Layer 10 of a small transformer language model trained on English Wikipedia (14 layers, counted from 0, width 128).
Take only the direct path to the model's output, skipping the later layers: a vector added to the residual stream pushes a token's score in proportion to its dot product with that token's output vector.

Output vectors of the tokens that the questions are about. A number n stands for (n - 500) times 0.0024.
"iliation": 466,592,498,434,466,558,724,321,399,117,468,570,408,171,617,613,112,529,465,367,638,657,99,637,178,350,592,551,448,190,763,238,897,483,876,490,642,538,381,330,490,329,625,846,582,521,200,607,777,358,375,323,642,391,246,728,489,569,692,600,485,540,446,265,515,469,342,425,448,849,534,399,635,673,541,645,500,638,610,570,602,459,602,746,686,695,442,698,659,437,771,353,455,237,553,556,282,265,650,324,432,722,312,446,463,397,464,476,485,754,784,510,631,394,495,610,186,593,398,460,521,853,452,270,510,864,160,625
"Gill": 491,586,499,344,592,486,524,519,389,554,635,496,570,448,523,444,186,263,642,554,713,657,451,694,407,712,667,624,508,432,500,444,464,553,386,496,644,521,637,340,719,547,609,765,666,615,486,389,674,449,468,384,555,312,542,730,316,714,488,595,433,704,412,368,552,383,299,629,395,808,405,227,670,392,334,565,545,733,508,390,443,578,780,787,742,599,486,652,684,878,644,490,311,437,679,460,425,558,551,487,457,708,460,583,716,438,570,349,404,622,578,670,618,464,414,740,550,683,453,582,629,232,374,500,644,494,394,517
"athon": 375,451,499,251,535,535,500,444,639,491,203,597,554,526,607,815,444,466,315,199,421,621,388,720,429,401,419,688,199,647,589,304,556,527,647,523,482,598,338,321,294,383,226,570,459,614,546,395,689,301,367,291,560,250,518,686,462,495,438,591,581,686,800,516,401,754,455,614,286,784,680,614,610,535,334,406,528,505,528,391,386,682,857,545,400,363,423,455,465,652,799,386,408,201,593,295,509,711,632,654,612,804,358,567,593,644,302,445,778,442,562,546,398,427,671,571,536,581,278,491,224,495,702,387,473,518,611,473
" festival": 570,197,499,485,417,334,662,656,484,340,367,570,561,450,496,671,509,507,496,449,431,660,397,572,327,471,621,602,440,584,340,324,436,393,726,612,441,655,385,513,689,319,275,435,424,548,371,384,611,427,428,269,658,512,500,664,496,402,368,678,612,497,847,603,542,372,260,620,408,545,613,369,604,637,658,665,486,496,383,437,354,692,529,880,396,521,653,559,531,390,835,373,462,229,683,483,360,618,843,692,447,534,306,408,683,528,642,478,519,570,661,448,624,534,410,590,556,361,541,703,365,545,748,554,551,673,571,548
" Wolf": 281,503,500,526,666,442,638,450,724,579,506,604,453,543,513,447,377,435,538,558,409,630,576,641,537,608,468,508,638,457,484,392,598,488,514,568,563,649,360,363,475,558,542,630,472,489,559,381,514,380,437,322,663,466,525,573,456,697,338,458,550,618,482,336,511,665,475,646,398,525,460,455,478,403,314,544,558,575,548,365,532,571,650,612,531,675,396,370,618,463,565,467,438,438,492,410,506,641,525,486,407,521,590,500,669,542,536,497,661,428,563,456,434,621,505,648,399,485,531,640,506,477,605,631,425,394,350,404
" Earth": 429,338,500,604,398,441,676,484,654,496,597,583,443,638,451,483,448,317,323,369,537,739,505,510,635,618,369,623,482,653,479,538,625,578,446,493,549,568,304,317,655,507,396,668,582,512,340,444,589,613,463,416,786,468,285,561,515,500,392,663,497,601,410,508,299,657,574,396,292,460,486,270,524,647,543,459,593,504,272,354,399,624,647,725,611,492,464,736,462,427,522,449,538,504,630,323,568,641,683,579,557,377,760,387,466,429,528,659,442,425,560,454,378,573,372,420,225,551,451,371,586,530,826,530,623,432,463,500
"zburg": 679,398,499,555,601,406,448,561,812,342,517,574,638,463,569,598,286,166,521,699,708,560,261,799,754,596,665,532,773,536,644,203,552,308,440,522,516,604,233,679,396,393,369,879,375,519,312,193,419,212,374,220,721,407,276,636,346,506,383,500,546,775,802,487,588,538,257,616,358,792,248,388,353,661,311,421,510,834,610,603,335,638,466,789,435,418,463,532,474,843,614,387,474,22,627,266,478,554,821,876,289,542,307,574,539,305,753,576,667,672,826,726,394,600,500,549,223,554,654,585,766,314,585,940,559,603,198,478
"estival": 589,280,500,342,522,526,740,688,552,205,320,643,281,515,620,862,614,377,683,314,494,543,434,543,455,432,559,610,495,500,585,286,519,573,541,495,460,740,363,181,551,243,240,468,606,584,460,344,691,391,343,97,561,378,627,734,297,415,421,745,633,609,873,298,379,485,456,628,490,875,457,101,781,408,752,637,559,704,366,708,495,839,545,826,612,413,735,450,524,407,399,339,500,231,557,484,378,339,574,576,389,826,355,372,757,475,394,189,461,571,860,411,584,538,447,849,343,582,574,500,444,732,642,885,510,782,634,567
"'re": 697,328,499,479,616,353,288,464,650,220,328,433,268,412,454,382,196,257,558,477,516,701,162,530,286,756,303,790,348,316,567,364,574,407,565,772,707,561,610,388,384,263,537,591,601,605,485,675,573,337,405,274,686,298,546,656,442,775,424,496,719,410,543,146,500,669,585,371,435,620,470,479,784,632,264,657,541,638,379,442,529,463,549,789,317,258,428,464,447,551,562,370,310,193,466,288,463,491,326,523,509,360,615,413,754,363,359,300,790,500,802,326,429,455,517,567,582,697,524,599,431,548,733,452,468,401,310,611
" Games": 575,149,500,316,662,760,504,827,585,678,646,644,545,449,631,670,585,436,766,380,434,754,412,468,778,547,385,706,550,435,463,420,565,455,734,424,478,456,416,528,722,649,271,418,458,561,441,402,538,369,379,191,667,500,549,390,456,411,522,477,585,578,584,606,370,542,425,661,500,552,547,496,647,515,342,575,300,475,385,488,441,581,642,525,610,647,709,720,413,458,635,528,493,318,496,516,542,612,568,671,356,482,497,297,532,500,677,535,358,527,571,549,422,692,539,581,428,599,380,244,549,453,587,457,362,289,314,404
"alle": 480,326,499,574,495,437,539,758,579,495,382,438,573,797,471,685,571,504,465,366,421,533,359,375,681,589,452,603,323,474,828,418,517,500,267,432,398,897,160,196,505,420,532,418,320,702,323,440,487,422,286,248,565,427,464,609,219,480,314,579,530,705,372,579,422,324,332,421,300,704,239,407,658,348,558,603,443,788,450,752,604,446,698,570,410,505,357,406,735,675,443,296,317,279,373,442,223,460,626,428,483,487,504,405,604,432,733,626,591,606,522,508,284,466,577,505,477,253,725,544,757,542,308,448,388,543,564,646
" Cross": 356,478,500,555,615,525,509,429,523,541,464,596,599,577,552,618,450,722,404,412,459,670,566,533,178,447,630,544,657,373,631,573,385,473,613,452,519,450,497,466,349,434,474,512,364,540,479,381,560,481,344,480,486,379,356,796,737,613,404,564,542,658,457,530,442,481,483,565,407,524,413,325,648,427,409,368,526,418,500,403,507,568,622,507,481,435,310,359,451,494,397,325,653,424,666,479,589,418,571,535,398,616,768,353,312,652,664,500,631,467,503,494,509,582,587,597,500,577,465,624,633,563,549,530,412,444,368,635
"ild": 430,596,500,519,407,404,759,543,526,355,611,397,550,611,407,702,457,361,301,277,461,371,472,326,334,460,580,664,714,593,558,431,601,350,534,671,479,782,299,61,311,434,384,612,538,588,529,306,711,418,438,600,467,231,624,743,106,311,508,440,792,431,554,540,541,530,244,434,487,713,492,337,669,378,226,509,549,681,327,415,531,523,660,363,492,253,380,412,606,639,629,546,192,492,377,619,346,311,434,641,577,447,607,353,654,466,475,374,635,699,441,528,276,656,628,668,508,363,558,571,513,469,571,602,441,546,360,479
" Kö": 463,404,500,361,380,485,622,377,755,508,540,664,322,557,281,468,609,472,500,634,500,618,505,656,589,644,509,483,725,363,653,605,388,447,445,721,562,731,289,473,402,574,453,664,727,531,368,290,462,294,351,296,621,479,369,360,327,725,228,504,504,576,748,268,580,610,500,557,508,643,340,457,639,431,467,548,602,641,363,651,213,545,662,659,799,550,647,263,508,556,549,401,382,310,480,241,525,558,660,420,392,496,555,460,866,458,433,633,678,757,467,656,286,514,698,467,348,689,645,780,319,539,636,574,496,597,270,449
"teneg": 675,733,499,367,740,472,812,699,659,368,481,434,488,689,521,578,285,322,243,306,643,749,476,530,632,571,514,693,436,635,562,277,573,561,772,569,513,443,610,374,596,218,216,479,518,617,231,390,559,481,410,422,565,413,427,495,222,520,496,572,538,523,744,580,582,450,401,540,441,876,298,296,676,400,468,547,634,876,639,514,262,670,752,480,636,554,767,572,461,528,686,519,509,368,721,309,390,743,668,801,388,439,449,567,621,568,432,416,675,553,840,353,398,510,470,725,386,679,656,736,577,722,637,467,374,888,346,486
"aus": 350,408,500,311,307,541,474,496,584,586,614,466,576,594,450,597,478,504,454,504,378,400,202,541,539,544,443,716,433,437,569,440,419,454,476,516,362,458,579,81,559,577,371,549,492,630,261,471,369,317,564,278,521,324,508,656,307,322,199,391,500,704,500,249,366,484,274,530,520,666,655,248,564,354,539,633,441,700,306,430,626,620,503,699,555,660,434,481,612,436,610,568,387,410,416,479,559,388,700,594,507,496,429,602,627,531,802,735,608,641,373,608,203,689,474,539,469,378,530,283,547,383,245,597,354,674,349,567

Output weights of attention head 3. The head adds the sum of these rows, row i times number i of z. A number n stands for (n - 500) times 0.0043.
o0: 653,553,498,388,593,678,397,495,611,549,530,423,529,432,607,419,459,518,522,334,431,467,373,519,616,528,280,347,602,345,482,505,654,471,654,512,415,561,317,497,288,486,473,345,514,428,547,424,519,437,536,526,405,431,604,447,452,436,421,617,453,475,539,320,454,374,386,410,577,578,457,671,308,390,670,494,621,568,406,488,572,550,559,176,520,492,332,471,538,559,522,451,495,533,480,586,479,562,534,449,564,413,629,487,484,484,577,511,535,481,591,352,583,436,463,663,503,354,465,580,535,577,608,455,450,473,612,367
o1: 493,492,497,505,637,494,564,543,616,503,431,320,666,585,356,494,581,592,385,620,643,610,466,533,697,381,574,543,652,576,272,244,412,499,393,354,321,426,666,417,410,622,453,513,479,501,617,424,543,561,210,287,505,442,640,393,327,424,449,328,458,425,532,545,494,498,712,380,634,582,464,529,477,654,460,526,642,702,443,340,438,455,492,473,646,634,412,550,642,556,495,455,306,499,687,365,459,360,600,612,458,483,518,443,420,391,420,523,719,343,581,431,365,540,555,573,477,557,487,448,516,540,764,443,612,519,404,491
o2: 613,627,474,330,291,629,581,412,536,535,428,453,467,394,419,462,551,307,383,527,515,428,565,600,601,616,432,548,420,553,473,374,689,461,456,654,381,350,663,552,398,634,537,627,551,434,602,662,434,605,450,599,448,312,307,722,474,602,540,503,433,491,425,557,498,543,697,591,699,530,561,459,483,424,620,437,602,473,600,677,442,452,572,562,391,537,437,470,310,447,299,534,356,539,477,523,543,488,492,619,556,472,505,419,395,572,490,475,396,582,410,277,559,340,582,491,384,402,400,361,546,502,712,725,654,469,557,549
o3: 634,329,472,608,330,464,515,408,529,467,359,367,392,363,487,332,647,399,556,426,591,445,442,629,464,771,413,381,513,452,420,624,493,462,418,447,520,522,427,674,557,565,650,521,361,454,345,548,630,518,497,627,527,433,441,354,550,408,400,207,495,421,428,322,593,409,616,397,407,575,628,555,698,482,474,536,593,424,439,502,621,286,539,457,669,628,310,372,683,627,605,559,488,442,588,373,567,328,474,605,537,467,533,556,528,342,523,479,654,537,381,494,384,487,511,521,471,612,412,568,391,492,385,748,505,529,425,401
o4: 532,629,624,485,425,293,509,321,543,526,588,685,460,337,514,421,576,639,610,472,417,284,387,679,564,475,522,484,352,592,380,539,491,374,324,243,532,546,324,316,296,313,603,635,621,541,351,476,521,551,459,440,538,327,556,570,380,704,338,496,456,641,551,561,599,430,607,570,597,460,364,846,540,522,554,428,448,464,390,606,704,506,607,520,572,556,465,424,641,638,451,539,521,366,508,512,401,465,443,547,720,538,490,700,415,720,431,546,388,507,315,657,418,667,436,433,392,387,547,596,450,344,594,546,375,719,554,572
o5: 427,396,390,441,588,523,747,405,510,480,342,526,385,617,499,410,558,608,385,562,592,652,423,431,586,489,532,447,320,628,375,624,513,597,537,529,236,542,479,456,504,472,559,327,318,455,422,559,543,340,294,631,476,424,617,647,668,499,559,578,531,643,360,581,665,600,584,294,243,566,319,583,590,376,422,468,536,510,617,428,362,491,732,347,530,353,484,577,450,672,338,484,556,539,600,531,434,598,480,483,324,488,651,660,548,591,503,490,547,419,381,432,441,521,670,401,459,432,590,606,531,588,643,393,486,335,654,535
o6: 708,418,418,586,568,509,592,221,526,484,522,589,303,496,446,361,514,380,675,453,566,561,404,599,423,400,587,513,518,466,295,351,540,635,655,688,518,517,399,488,370,519,479,547,433,577,292,481,519,517,518,561,519,334,571,504,368,409,556,715,436,523,308,453,528,410,407,498,532,533,659,403,441,432,520,507,474,604,506,665,560,654,484,568,436,547,647,459,533,264,478,548,476,465,580,335,587,411,439,422,476,395,333,571,513,556,720,486,553,501,516,525,520,526,530,375,393,514,425,351,444,667,397,386,435,613,575,476
o7: 675,475,562,618,370,588,427,539,386,306,410,512,484,460,545,573,522,474,581,518,611,412,554,387,468,598,527,408,368,559,431,610,442,445,514,310,547,506,543,558,408,262,557,581,644,603,515,568,561,510,615,565,355,430,529,527,672,432,626,488,431,534,454,514,499,464,397,422,531,524,409,528,550,425,664,728,426,579,597,448,421,445,491,548,499,519,638,587,496,608,338,608,655,603,427,345,405,622,368,487,583,589,594,643,272,266,443,452,485,631,661,471,544,581,623,485,696,567,455,431,581,578,435,685,470,581,609,504
o8: 454,523,466,457,600,279,595,524,623,440,342,545,533,458,485,607,571,659,526,510,510,474,643,386,436,591,558,559,515,490,423,635,504,265,305,533,423,633,573,404,408,656,252,640,613,480,593,410,531,375,667,343,528,331,527,512,518,349,527,684,447,456,462,421,541,621,408,639,470,471,563,420,631,449,396,423,534,494,359,303,521,535,476,475,448,324,388,368,764,466,320,445,463,455,430,517,575,617,410,409,734,539,665,448,373,414,344,601,775,510,645,568,686,491,320,500,274,595,584,500,333,596,567,396,498,500,518,522
o9: 494,399,521,468,307,569,490,367,565,513,550,613,660,544,624,456,575,400,668,496,350,553,585,457,284,479,532,494,530,404,570,528,404,482,490,382,601,636,420,558,522,504,472,259,508,408,502,505,564,589,530,372,534,383,609,440,444,467,511,555,544,531,329,484,597,474,589,451,585,430,488,349,575,474,568,579,565,417,434,245,529,409,577,519,435,497,649,558,434,411,651,488,356,318,402,606,406,617,328,306,595,504,498,394,480,653,646,547,458,499,586,351,413,741,464,549,614,603,376,384,535,541,851,558,420,525,470,460
o10: 444,334,521,483,370,372,519,409,488,449,378,400,327,378,552,405,545,643,548,627,624,431,496,508,561,429,492,458,682,766,531,523,605,551,631,513,610,506,567,600,415,552,239,558,482,557,518,518,638,700,495,456,438,542,462,545,482,657,265,344,480,603,647,416,447,541,551,427,521,467,448,540,525,431,346,493,584,546,566,465,618,566,358,282,451,466,568,451,374,350,559,553,421,434,438,363,660,511,529,355,578,374,545,549,343,713,539,380,697,778,447,517,536,518,531,421,532,575,654,508,490,710,623,409,529,392,460,553
o11: 296,504,368,477,468,595,475,435,450,376,513,469,542,496,454,466,485,526,673,333,524,502,455,516,452,601,401,477,673,420,309,485,673,488,413,494,385,458,660,269,532,605,395,353,358,474,375,534,573,579,344,583,408,498,493,638,458,566,455,610,607,417,489,496,344,768,612,458,595,524,494,581,378,484,439,530,402,513,302,356,404,378,513,767,463,572,416,474,493,508,646,531,506,447,688,348,587,687,540,462,612,588,461,655,578,300,441,523,518,434,446,595,688,559,513,516,628,498,228,490,587,332,549,467,613,522,508,486
o12: 271,419,414,402,443,488,681,660,397,560,550,465,478,658,557,470,479,365,535,704,429,516,302,508,639,710,628,557,633,468,535,506,561,568,410,542,571,521,460,235,522,577,591,446,557,504,421,251,335,371,548,467,592,575,489,473,506,561,451,369,617,412,663,516,482,368,564,507,571,475,605,553,614,460,480,526,544,505,704,419,571,469,559,481,509,440,489,719,386,523,551,604,602,468,424,456,602,520,152,461,585,645,602,640,422,415,544,634,519,494,530,572,500,665,491,489,419,442,396,370,594,356,537,338,299,544,502,520
o13: 435,428,490,674,272,413,267,529,464,297,648,465,602,511,438,515,472,480,533,317,533,517,343,341,606,595,767,572,596,414,536,481,361,538,625,260,379,402,409,398,513,582,501,525,322,370,363,505,398,495,624,508,439,501,392,537,630,578,464,640,331,489,673,445,685,448,679,479,396,603,590,547,494,623,775,419,391,456,485,499,457,502,522,532,579,520,444,665,737,431,523,591,644,611,421,463,590,539,561,480,419,479,394,469,655,672,438,595,486,559,412,434,403,486,495,549,569,566,578,494,518,567,643,478,601,416,456,541
o14: 707,389,448,429,399,661,581,579,304,587,528,464,474,431,689,434,657,275,648,410,473,528,546,585,486,376,494,467,583,563,454,539,469,398,402,527,547,531,525,429,501,560,462,556,476,587,516,384,489,601,425,267,548,555,603,423,677,524,557,697,550,502,437,660,394,617,380,480,693,487,684,381,571,559,678,614,599,528,329,445,390,296,629,434,571,485,430,460,586,500,508,531,464,486,498,685,489,528,694,591,383,576,576,718,671,509,537,413,569,535,734,445,281,630,503,354,409,379,473,562,458,554,268,317,359,562,367,540
o15: 490,455,548,578,329,584,556,546,600,621,602,472,581,625,667,383,125,587,473,339,449,527,583,435,378,505,581,530,297,476,324,441,532,506,392,618,489,464,528,438,374,559,504,479,538,420,491,526,444,479,384,446,457,487,327,554,636,389,347,502,529,551,652,513,393,413,504,495,371,595,458,451,640,584,329,429,537,490,464,345,393,542,407,339,616,364,469,546,580,309,417,493,540,530,613,474,371,584,466,101,571,282,401,627,459,494,694,589,478,548,612,581,442,527,559,639,378,553,420,457,658,669,337,467,615,423,738,498
o16: 494,416,499,498,444,647,606,539,417,584,388,485,502,622,571,556,636,613,595,439,337,709,451,528,425,487,360,601,444,396,443,492,427,522,328,333,553,477,500,635,520,570,564,409,499,612,410,735,389,423,595,441,374,487,486,519,516,595,510,576,614,468,611,548,514,392,623,521,487,405,540,503,542,666,518,565,441,513,416,475,457,399,508,501,169,364,733,501,595,480,410,590,481,469,437,443,379,638,479,431,435,492,445,524,563,399,534,477,498,396,348,418,524,279,635,478,532,325,405,556,422,668,234,564,605,678,533,311
o17: 464,497,389,627,566,527,606,483,356,353,419,376,702,485,573,616,685,491,386,609,456,426,451,627,544,549,672,476,484,357,332,347,271,580,667,554,445,681,644,494,575,413,546,379,426,474,528,618,655,467,442,625,381,371,407,601,514,401,545,522,483,423,540,516,437,545,486,499,500,529,590,530,435,555,618,442,568,502,852,241,730,510,531,495,398,466,522,314,472,576,576,527,579,319,574,559,385,359,470,517,579,525,627,398,504,503,611,475,364,556,393,489,450,529,441,636,558,518,596,644,376,557,334,445,506,397,474,487
o18: 534,516,419,491,674,562,574,601,379,327,550,516,455,314,397,493,448,534,459,492,542,555,550,527,437,612,620,625,337,569,510,418,594,617,518,425,551,552,362,262,444,563,488,527,505,506,352,702,592,603,530,563,560,478,472,712,757,402,450,653,442,439,585,380,419,631,559,397,477,489,494,448,532,575,517,634,629,484,545,529,585,499,632,425,571,573,497,589,525,383,523,603,502,469,349,617,474,420,661,635,579,486,328,441,502,571,438,320,513,354,459,567,476,469,601,671,565,584,353,573,711,635,462,512,336,456,349,444
o19: 546,586,485,608,513,520,445,500,445,407,624,368,561,469,439,577,390,460,609,657,411,701,374,411,403,434,174,313,472,596,244,483,413,654,390,426,386,190,552,467,493,598,420,532,403,529,524,604,451,474,389,655,578,366,518,600,382,514,539,496,431,512,598,535,495,524,293,413,523,336,516,430,615,548,520,490,426,524,593,573,483,557,454,650,412,527,456,356,488,447,403,442,394,578,382,508,508,530,435,586,555,530,472,529,730,501,498,435,397,520,579,534,430,530,543,641,339,592,687,542,652,496,687,743,371,301,583,517
o20: 482,426,525,576,387,680,707,573,544,461,590,379,621,337,366,359,394,429,501,628,407,570,586,548,458,507,626,591,597,485,458,627,378,382,447,571,338,449,563,535,508,336,651,477,420,542,429,582,556,415,297,593,374,542,561,449,609,646,459,414,523,402,561,412,471,394,525,461,581,572,628,473,515,690,349,449,678,552,487,574,521,369,405,275,506,635,623,510,591,606,532,543,532,512,541,598,517,517,438,514,610,595,340,413,701,395,315,599,422,610,572,577,690,411,307,344,484,419,446,418,687,371,589,308,607,528,486,596
o21: 506,402,548,437,483,435,386,424,452,568,694,304,395,468,618,320,471,419,572,540,439,592,579,470,572,624,630,849,352,657,598,564,504,692,433,433,456,370,542,592,447,465,446,491,629,469,368,484,553,466,688,801,385,535,456,355,498,409,624,525,417,475,469,555,303,451,521,660,468,464,495,607,678,221,509,545,387,519,578,525,511,517,503,381,458,585,434,380,425,491,655,441,384,285,442,623,590,776,689,494,597,477,617,506,514,514,602,597,431,383,631,485,520,458,526,424,584,519,581,601,489,460,590,499,521,560,508,730
o22: 573,360,416,561,455,588,531,596,396,524,639,562,523,416,646,585,492,395,365,463,438,583,523,386,260,407,386,547,656,439,617,422,534,426,427,369,488,570,525,377,507,325,421,581,424,441,246,664,330,570,460,349,328,463,301,723,306,464,416,416,466,551,534,521,567,330,405,403,463,607,403,389,602,208,522,497,445,705,518,470,277,412,598,451,513,462,550,410,659,597,594,547,479,464,415,562,456,378,471,434,402,662,413,445,384,688,433,528,641,441,483,549,502,429,439,418,485,390,757,520,498,507,347,592,525,486,429,431
o23: 518,715,410,461,654,356,412,397,451,386,735,395,469,465,449,396,496,414,585,723,479,401,492,601,384,511,507,440,580,497,550,582,594,424,383,576,402,451,463,387,538,387,605,501,642,407,545,405,420,667,504,613,340,461,438,529,542,410,467,561,524,495,468,450,385,493,535,406,550,535,604,541,494,447,464,749,616,227,165,406,281,483,467,508,481,341,536,386,363,360,554,430,462,482,392,682,493,383,619,440,466,648,589,466,433,397,590,556,550,654,358,439,432,600,555,502,672,609,536,524,539,549,570,520,662,388,553,623
o24: 422,559,376,441,507,536,520,469,702,628,637,503,554,738,396,501,427,646,538,457,409,499,509,364,524,377,403,569,452,383,555,567,526,462,481,347,378,766,468,612,542,491,541,516,502,400,542,508,426,527,543,373,487,612,366,488,363,534,381,609,502,418,585,493,701,556,379,460,586,352,525,462,534,586,371,604,381,456,583,522,588,453,576,352,597,580,573,369,597,571,531,571,436,587,359,619,570,552,542,453,524,453,499,587,402,560,571,443,634,513,429,345,489,562,649,496,554,349,264,697,388,286,404,201,590,397,461,565
o25: 416,312,572,411,455,460,493,431,487,476,515,450,421,421,622,589,610,555,381,542,373,494,438,584,394,641,416,555,389,447,383,560,562,369,503,505,379,517,672,371,586,385,419,558,341,613,406,464,529,353,643,401,504,500,301,487,470,517,511,428,471,377,493,420,435,591,297,493,663,464,520,549,496,488,405,670,483,439,376,541,324,660,387,711,492,484,380,381,503,449,358,578,602,551,538,535,516,464,587,520,395,459,325,402,571,491,640,539,350,588,427,444,474,509,563,244,433,353,425,316,447,484,748,484,645,468,489,513
o26: 527,462,398,521,620,545,534,585,536,558,583,335,455,620,421,534,451,377,277,308,527,526,568,393,426,661,457,385,353,422,285,432,511,431,579,307,676,417,357,366,524,557,459,397,518,451,597,647,441,590,477,590,488,478,414,425,375,506,293,559,493,413,541,402,461,484,394,373,496,471,584,529,439,388,534,568,471,557,479,638,504,420,501,437,233,388,523,649,301,396,608,469,399,657,519,489,341,440,540,354,497,542,597,543,490,412,301,535,395,485,499,485,522,586,497,361,397,582,472,569,427,513,518,477,424,677,428,618
o27: 539,501,599,494,377,459,627,624,565,578,503,463,492,635,408,371,686,408,552,738,431,536,485,529,643,340,351,500,313,476,477,396,528,368,442,573,560,496,403,456,729,541,462,474,578,566,346,598,375,245,592,454,612,382,534,427,603,368,414,431,637,353,515,369,512,861,496,362,596,570,503,479,572,401,530,567,341,569,516,545,353,460,324,428,461,507,494,390,531,366,438,376,455,159,379,637,552,381,377,505,625,519,618,474,359,563,428,499,378,472,468,641,571,312,472,611,487,505,315,525,431,562,463,537,516,567,573,498
o28: 586,390,437,538,556,678,448,553,492,497,583,510,438,425,486,396,530,405,407,319,488,491,513,602,404,346,510,778,567,312,495,420,379,592,320,662,481,423,560,524,405,420,540,389,582,444,411,659,554,474,612,597,710,506,542,451,600,693,599,539,516,640,349,454,542,628,469,429,628,615,577,510,588,603,474,570,404,259,485,488,575,660,411,536,540,319,542,408,355,483,513,413,400,525,503,353,353,392,373,408,642,476,543,502,360,701,368,456,628,456,371,462,504,622,636,474,348,630,603,419,472,454,536,481,449,614,526,546
o29: 523,373,458,288,579,533,390,499,668,440,579,496,399,339,574,505,508,550,356,517,369,564,522,397,495,390,459,400,461,508,397,428,617,588,394,597,506,547,611,263,532,502,547,481,751,417,638,403,432,338,557,510,453,575,478,697,658,573,556,377,570,476,542,623,439,496,467,421,483,436,540,648,348,531,709,388,557,535,535,456,292,446,418,509,564,503,639,575,413,466,403,464,476,560,531,577,512,564,504,609,568,488,388,381,492,322,530,394,451,427,386,511,425,598,375,408,570,533,569,590,441,520,567,406,490,639,542,396
o30: 666,451,475,518,239,529,500,419,624,398,412,377,434,358,627,475,683,555,542,646,449,498,275,423,584,481,561,619,471,603,453,542,468,637,522,432,627,536,502,547,448,476,488,395,502,533,589,423,646,542,509,512,564,458,564,347,361,328,476,422,585,588,484,501,432,565,506,545,298,495,483,433,562,610,555,422,653,496,241,616,547,422,519,550,522,399,570,553,619,520,426,424,655,439,450,463,468,423,591,345,510,657,487,349,424,454,552,574,462,406,315,555,546,421,435,476,489,518,398,552,553,24,438,369,556,444,695,581
o31: 615,387,525,425,502,472,394,375,495,622,380,510,377,469,327,480,421,542,585,597,642,466,419,554,525,816,572,482,554,341,481,420,430,346,706,345,436,408,443,521,372,494,460,463,498,544,578,359,370,528,581,646,673,296,557,507,546,558,344,463,487,581,475,464,590,453,614,460,532,407,482,389,571,513,528,713,539,560,549,422,288,532,572,748,617,560,379,476,575,471,361,410,597,402,504,701,520,552,549,485,549,445,391,312,677,498,450,471,544,526,659,508,578,612,657,576,610,595,647,447,366,526,332,347,585,494,436,355

Each question shows a token from some text and the vector z that the head gathered there. A number n stands for (n - 500) times 0.013.

"84": 425,531,510,493,505,509,479,455,520,558,468,521,508,480,512,509,465,510,531,531,452,510,504,465,497,519,508,482,479,497,489,506
Which of these tokens does it push up most? " Earth"

"ract": 417,528,494,475,496,516,481,461,505,563,461,506,530,480,514,498,454,501,551,535,455,509,494,452,513,535,503,486,481,486,496,527
Which two tokens does it push up most, strongest first? " Games", " Earth"

"197": 488,470,388,218,473,572,270,416,505,549,444,372,585,416,500,436,591,674,452,530,380,318,731,536,638,376,542,417,378,398,411,458
Which of these tokens does it push down most? "'re"

" |": 415,477,509,477,483,568,486,403,546,606,495,496,500,476,561,521,455,535,554,587,443,480,522,496,507,511,486,469,508,501,512,513
Which of these tokens does it push down most? "zburg"

"amed": 427,521,508,484,493,513,483,451,512,561,471,522,515,472,524,511,466,518,549,538,447,507,508,458,508,510,501,478,490,496,499,502
Which of these tokens does it push down most? " Kö"

" ": 289,589,483,544,546,560,419,406,355,570,428,480,572,569,483,429,382,449,509,501,405,532,481,578,379,646,372,538,401,397,418,468
Which of these tokens does it push up most? "zburg"

"14": 420,553,467,547,528,539,458,378,557,487,464,474,549,507,587,506,491,442,501,532,503,449,490,484,495,523,447,484,492,461,447,569
Which of these tokens does it push up most? " Kö"

".\n\n": 515,557,419,440,599,525,706,370,435,647,412,592,478,352,448,558,404,550,805,472,562,492,601,461,443,553,573,478,512,601,358,567
Which of these tokens does it push up most? "iliation"

"201": 443,504,465,496,530,472,467,460,502,546,493,537,528,529,520,527,505,486,554,544,496,531,477,492,500,571,502,514,512,539,494,528
Which of these tokens does it push up most? "aus"

" He": 463,544,479,493,478,521,494,478,480,567,521,496,509,501,480,468,492,506,551,558,479,519,478,483,471,501,519,491,548,498,477,544
Which of these tokens does it push up most? "'re"

" influential": 425,535,497,509,497,516,485,461,536,554,463,520,531,461,517,512,457,527,541,519,455,504,505,452,489,493,498,474,493,485,499,524
Which of these tokens does it push up most? "Gill"

" of": 422,533,494,502,499,515,478,453,530,560,466,512,497,491,532,519,449,519,536,515,438,504,491,465,498,507,500,492,493,501,513,512
Which two tokens does it push up most, strongest first? " Earth", "athon"

",": 428,515,481,491,508,538,527,438,495,573,461,533,507,439,493,519,450,534,572,537,478,502,513,449,493,506,518,497,498,530,461,515
Which of these tokens does it push up most? "teneg"

"195": 477,379,301,543,456,632,373,324,373,760,534,313,773,690,332,610,567,360,279,595,220,293,662,482,542,457,586,524,439,350,352,721
Which of these tokens does it push up most? "alle"

" started": 423,524,507,485,508,507,456,444,530,554,487,535,510,473,516,507,479,510,531,530,453,505,505,456,485,512,502,474,493,502,487,515
Which of these tokens does it push down most? "iliation"

" No": 426,511,557,501,526,549,439,424,547,584,517,539,549,441,482,505,457,528,525,531,467,464,475,408,516,477,463,540,461,537,537,456
Which of these tokens does it push up most? "athon"

";": 436,526,486,486,517,534,527,435,493,576,459,536,510,443,494,521,453,532,581,529,476,505,517,448,491,509,521,491,494,525,459,517
Which of these tokens does it push up most? "teneg"

" were": 424,526,499,495,489,523,473,467,515,539,477,535,512,439,498,500,463,512,543,552,456,498,471,455,466,513,498,491,481,518,451,506
Which of these tokens does it push down most? "alle"

" Water": 421,529,495,509,496,509,481,460,527,557,466,521,535,457,516,515,451,525,532,520,453,504,501,461,491,499,496,474,491,494,494,519
Which two tokens does it push up most, strongest first? "Gill", " Wolf"

" papers": 420,529,494,509,495,510,481,462,527,556,466,522,536,458,515,514,452,524,532,523,454,503,500,461,491,499,494,474,492,494,494,521
Which two tokens does it push up most, strongest first? "Gill", " Wolf"

"|": 419,515,503,446,490,534,469,422,500,604,468,529,470,476,504,518,484,526,555,562,439,491,487,481,482,534,474,462,449,490,511,548
Which of these tokens does it push up most? " festival"

" full": 423,544,513,486,531,540,434,452,566,562,491,533,516,460,490,500,485,548,536,555,473,497,483,459,463,489,504,485,489,516,468,515
Which of these tokens does it push up most? "athon"

"de": 415,532,488,519,502,522,450,467,536,542,471,510,525,490,512,520,472,522,532,520,434,501,509,433,517,516,512,483,473,489,503,503
Which of these tokens does it push up most? "athon"

" master's": 421,533,494,501,499,514,479,453,529,561,466,514,496,491,532,519,449,520,536,513,437,504,492,464,498,506,501,492,493,502,513,510
Which two tokens does it push up most, strongest first? " Earth", "athon"

" thick": 425,536,508,515,515,521,468,457,542,557,454,508,520,432,513,504,460,535,548,513,441,511,500,444,488,501,512,482,481,483,486,508
Which two tokens does it push up most, strongest first? "athon", " Wolf"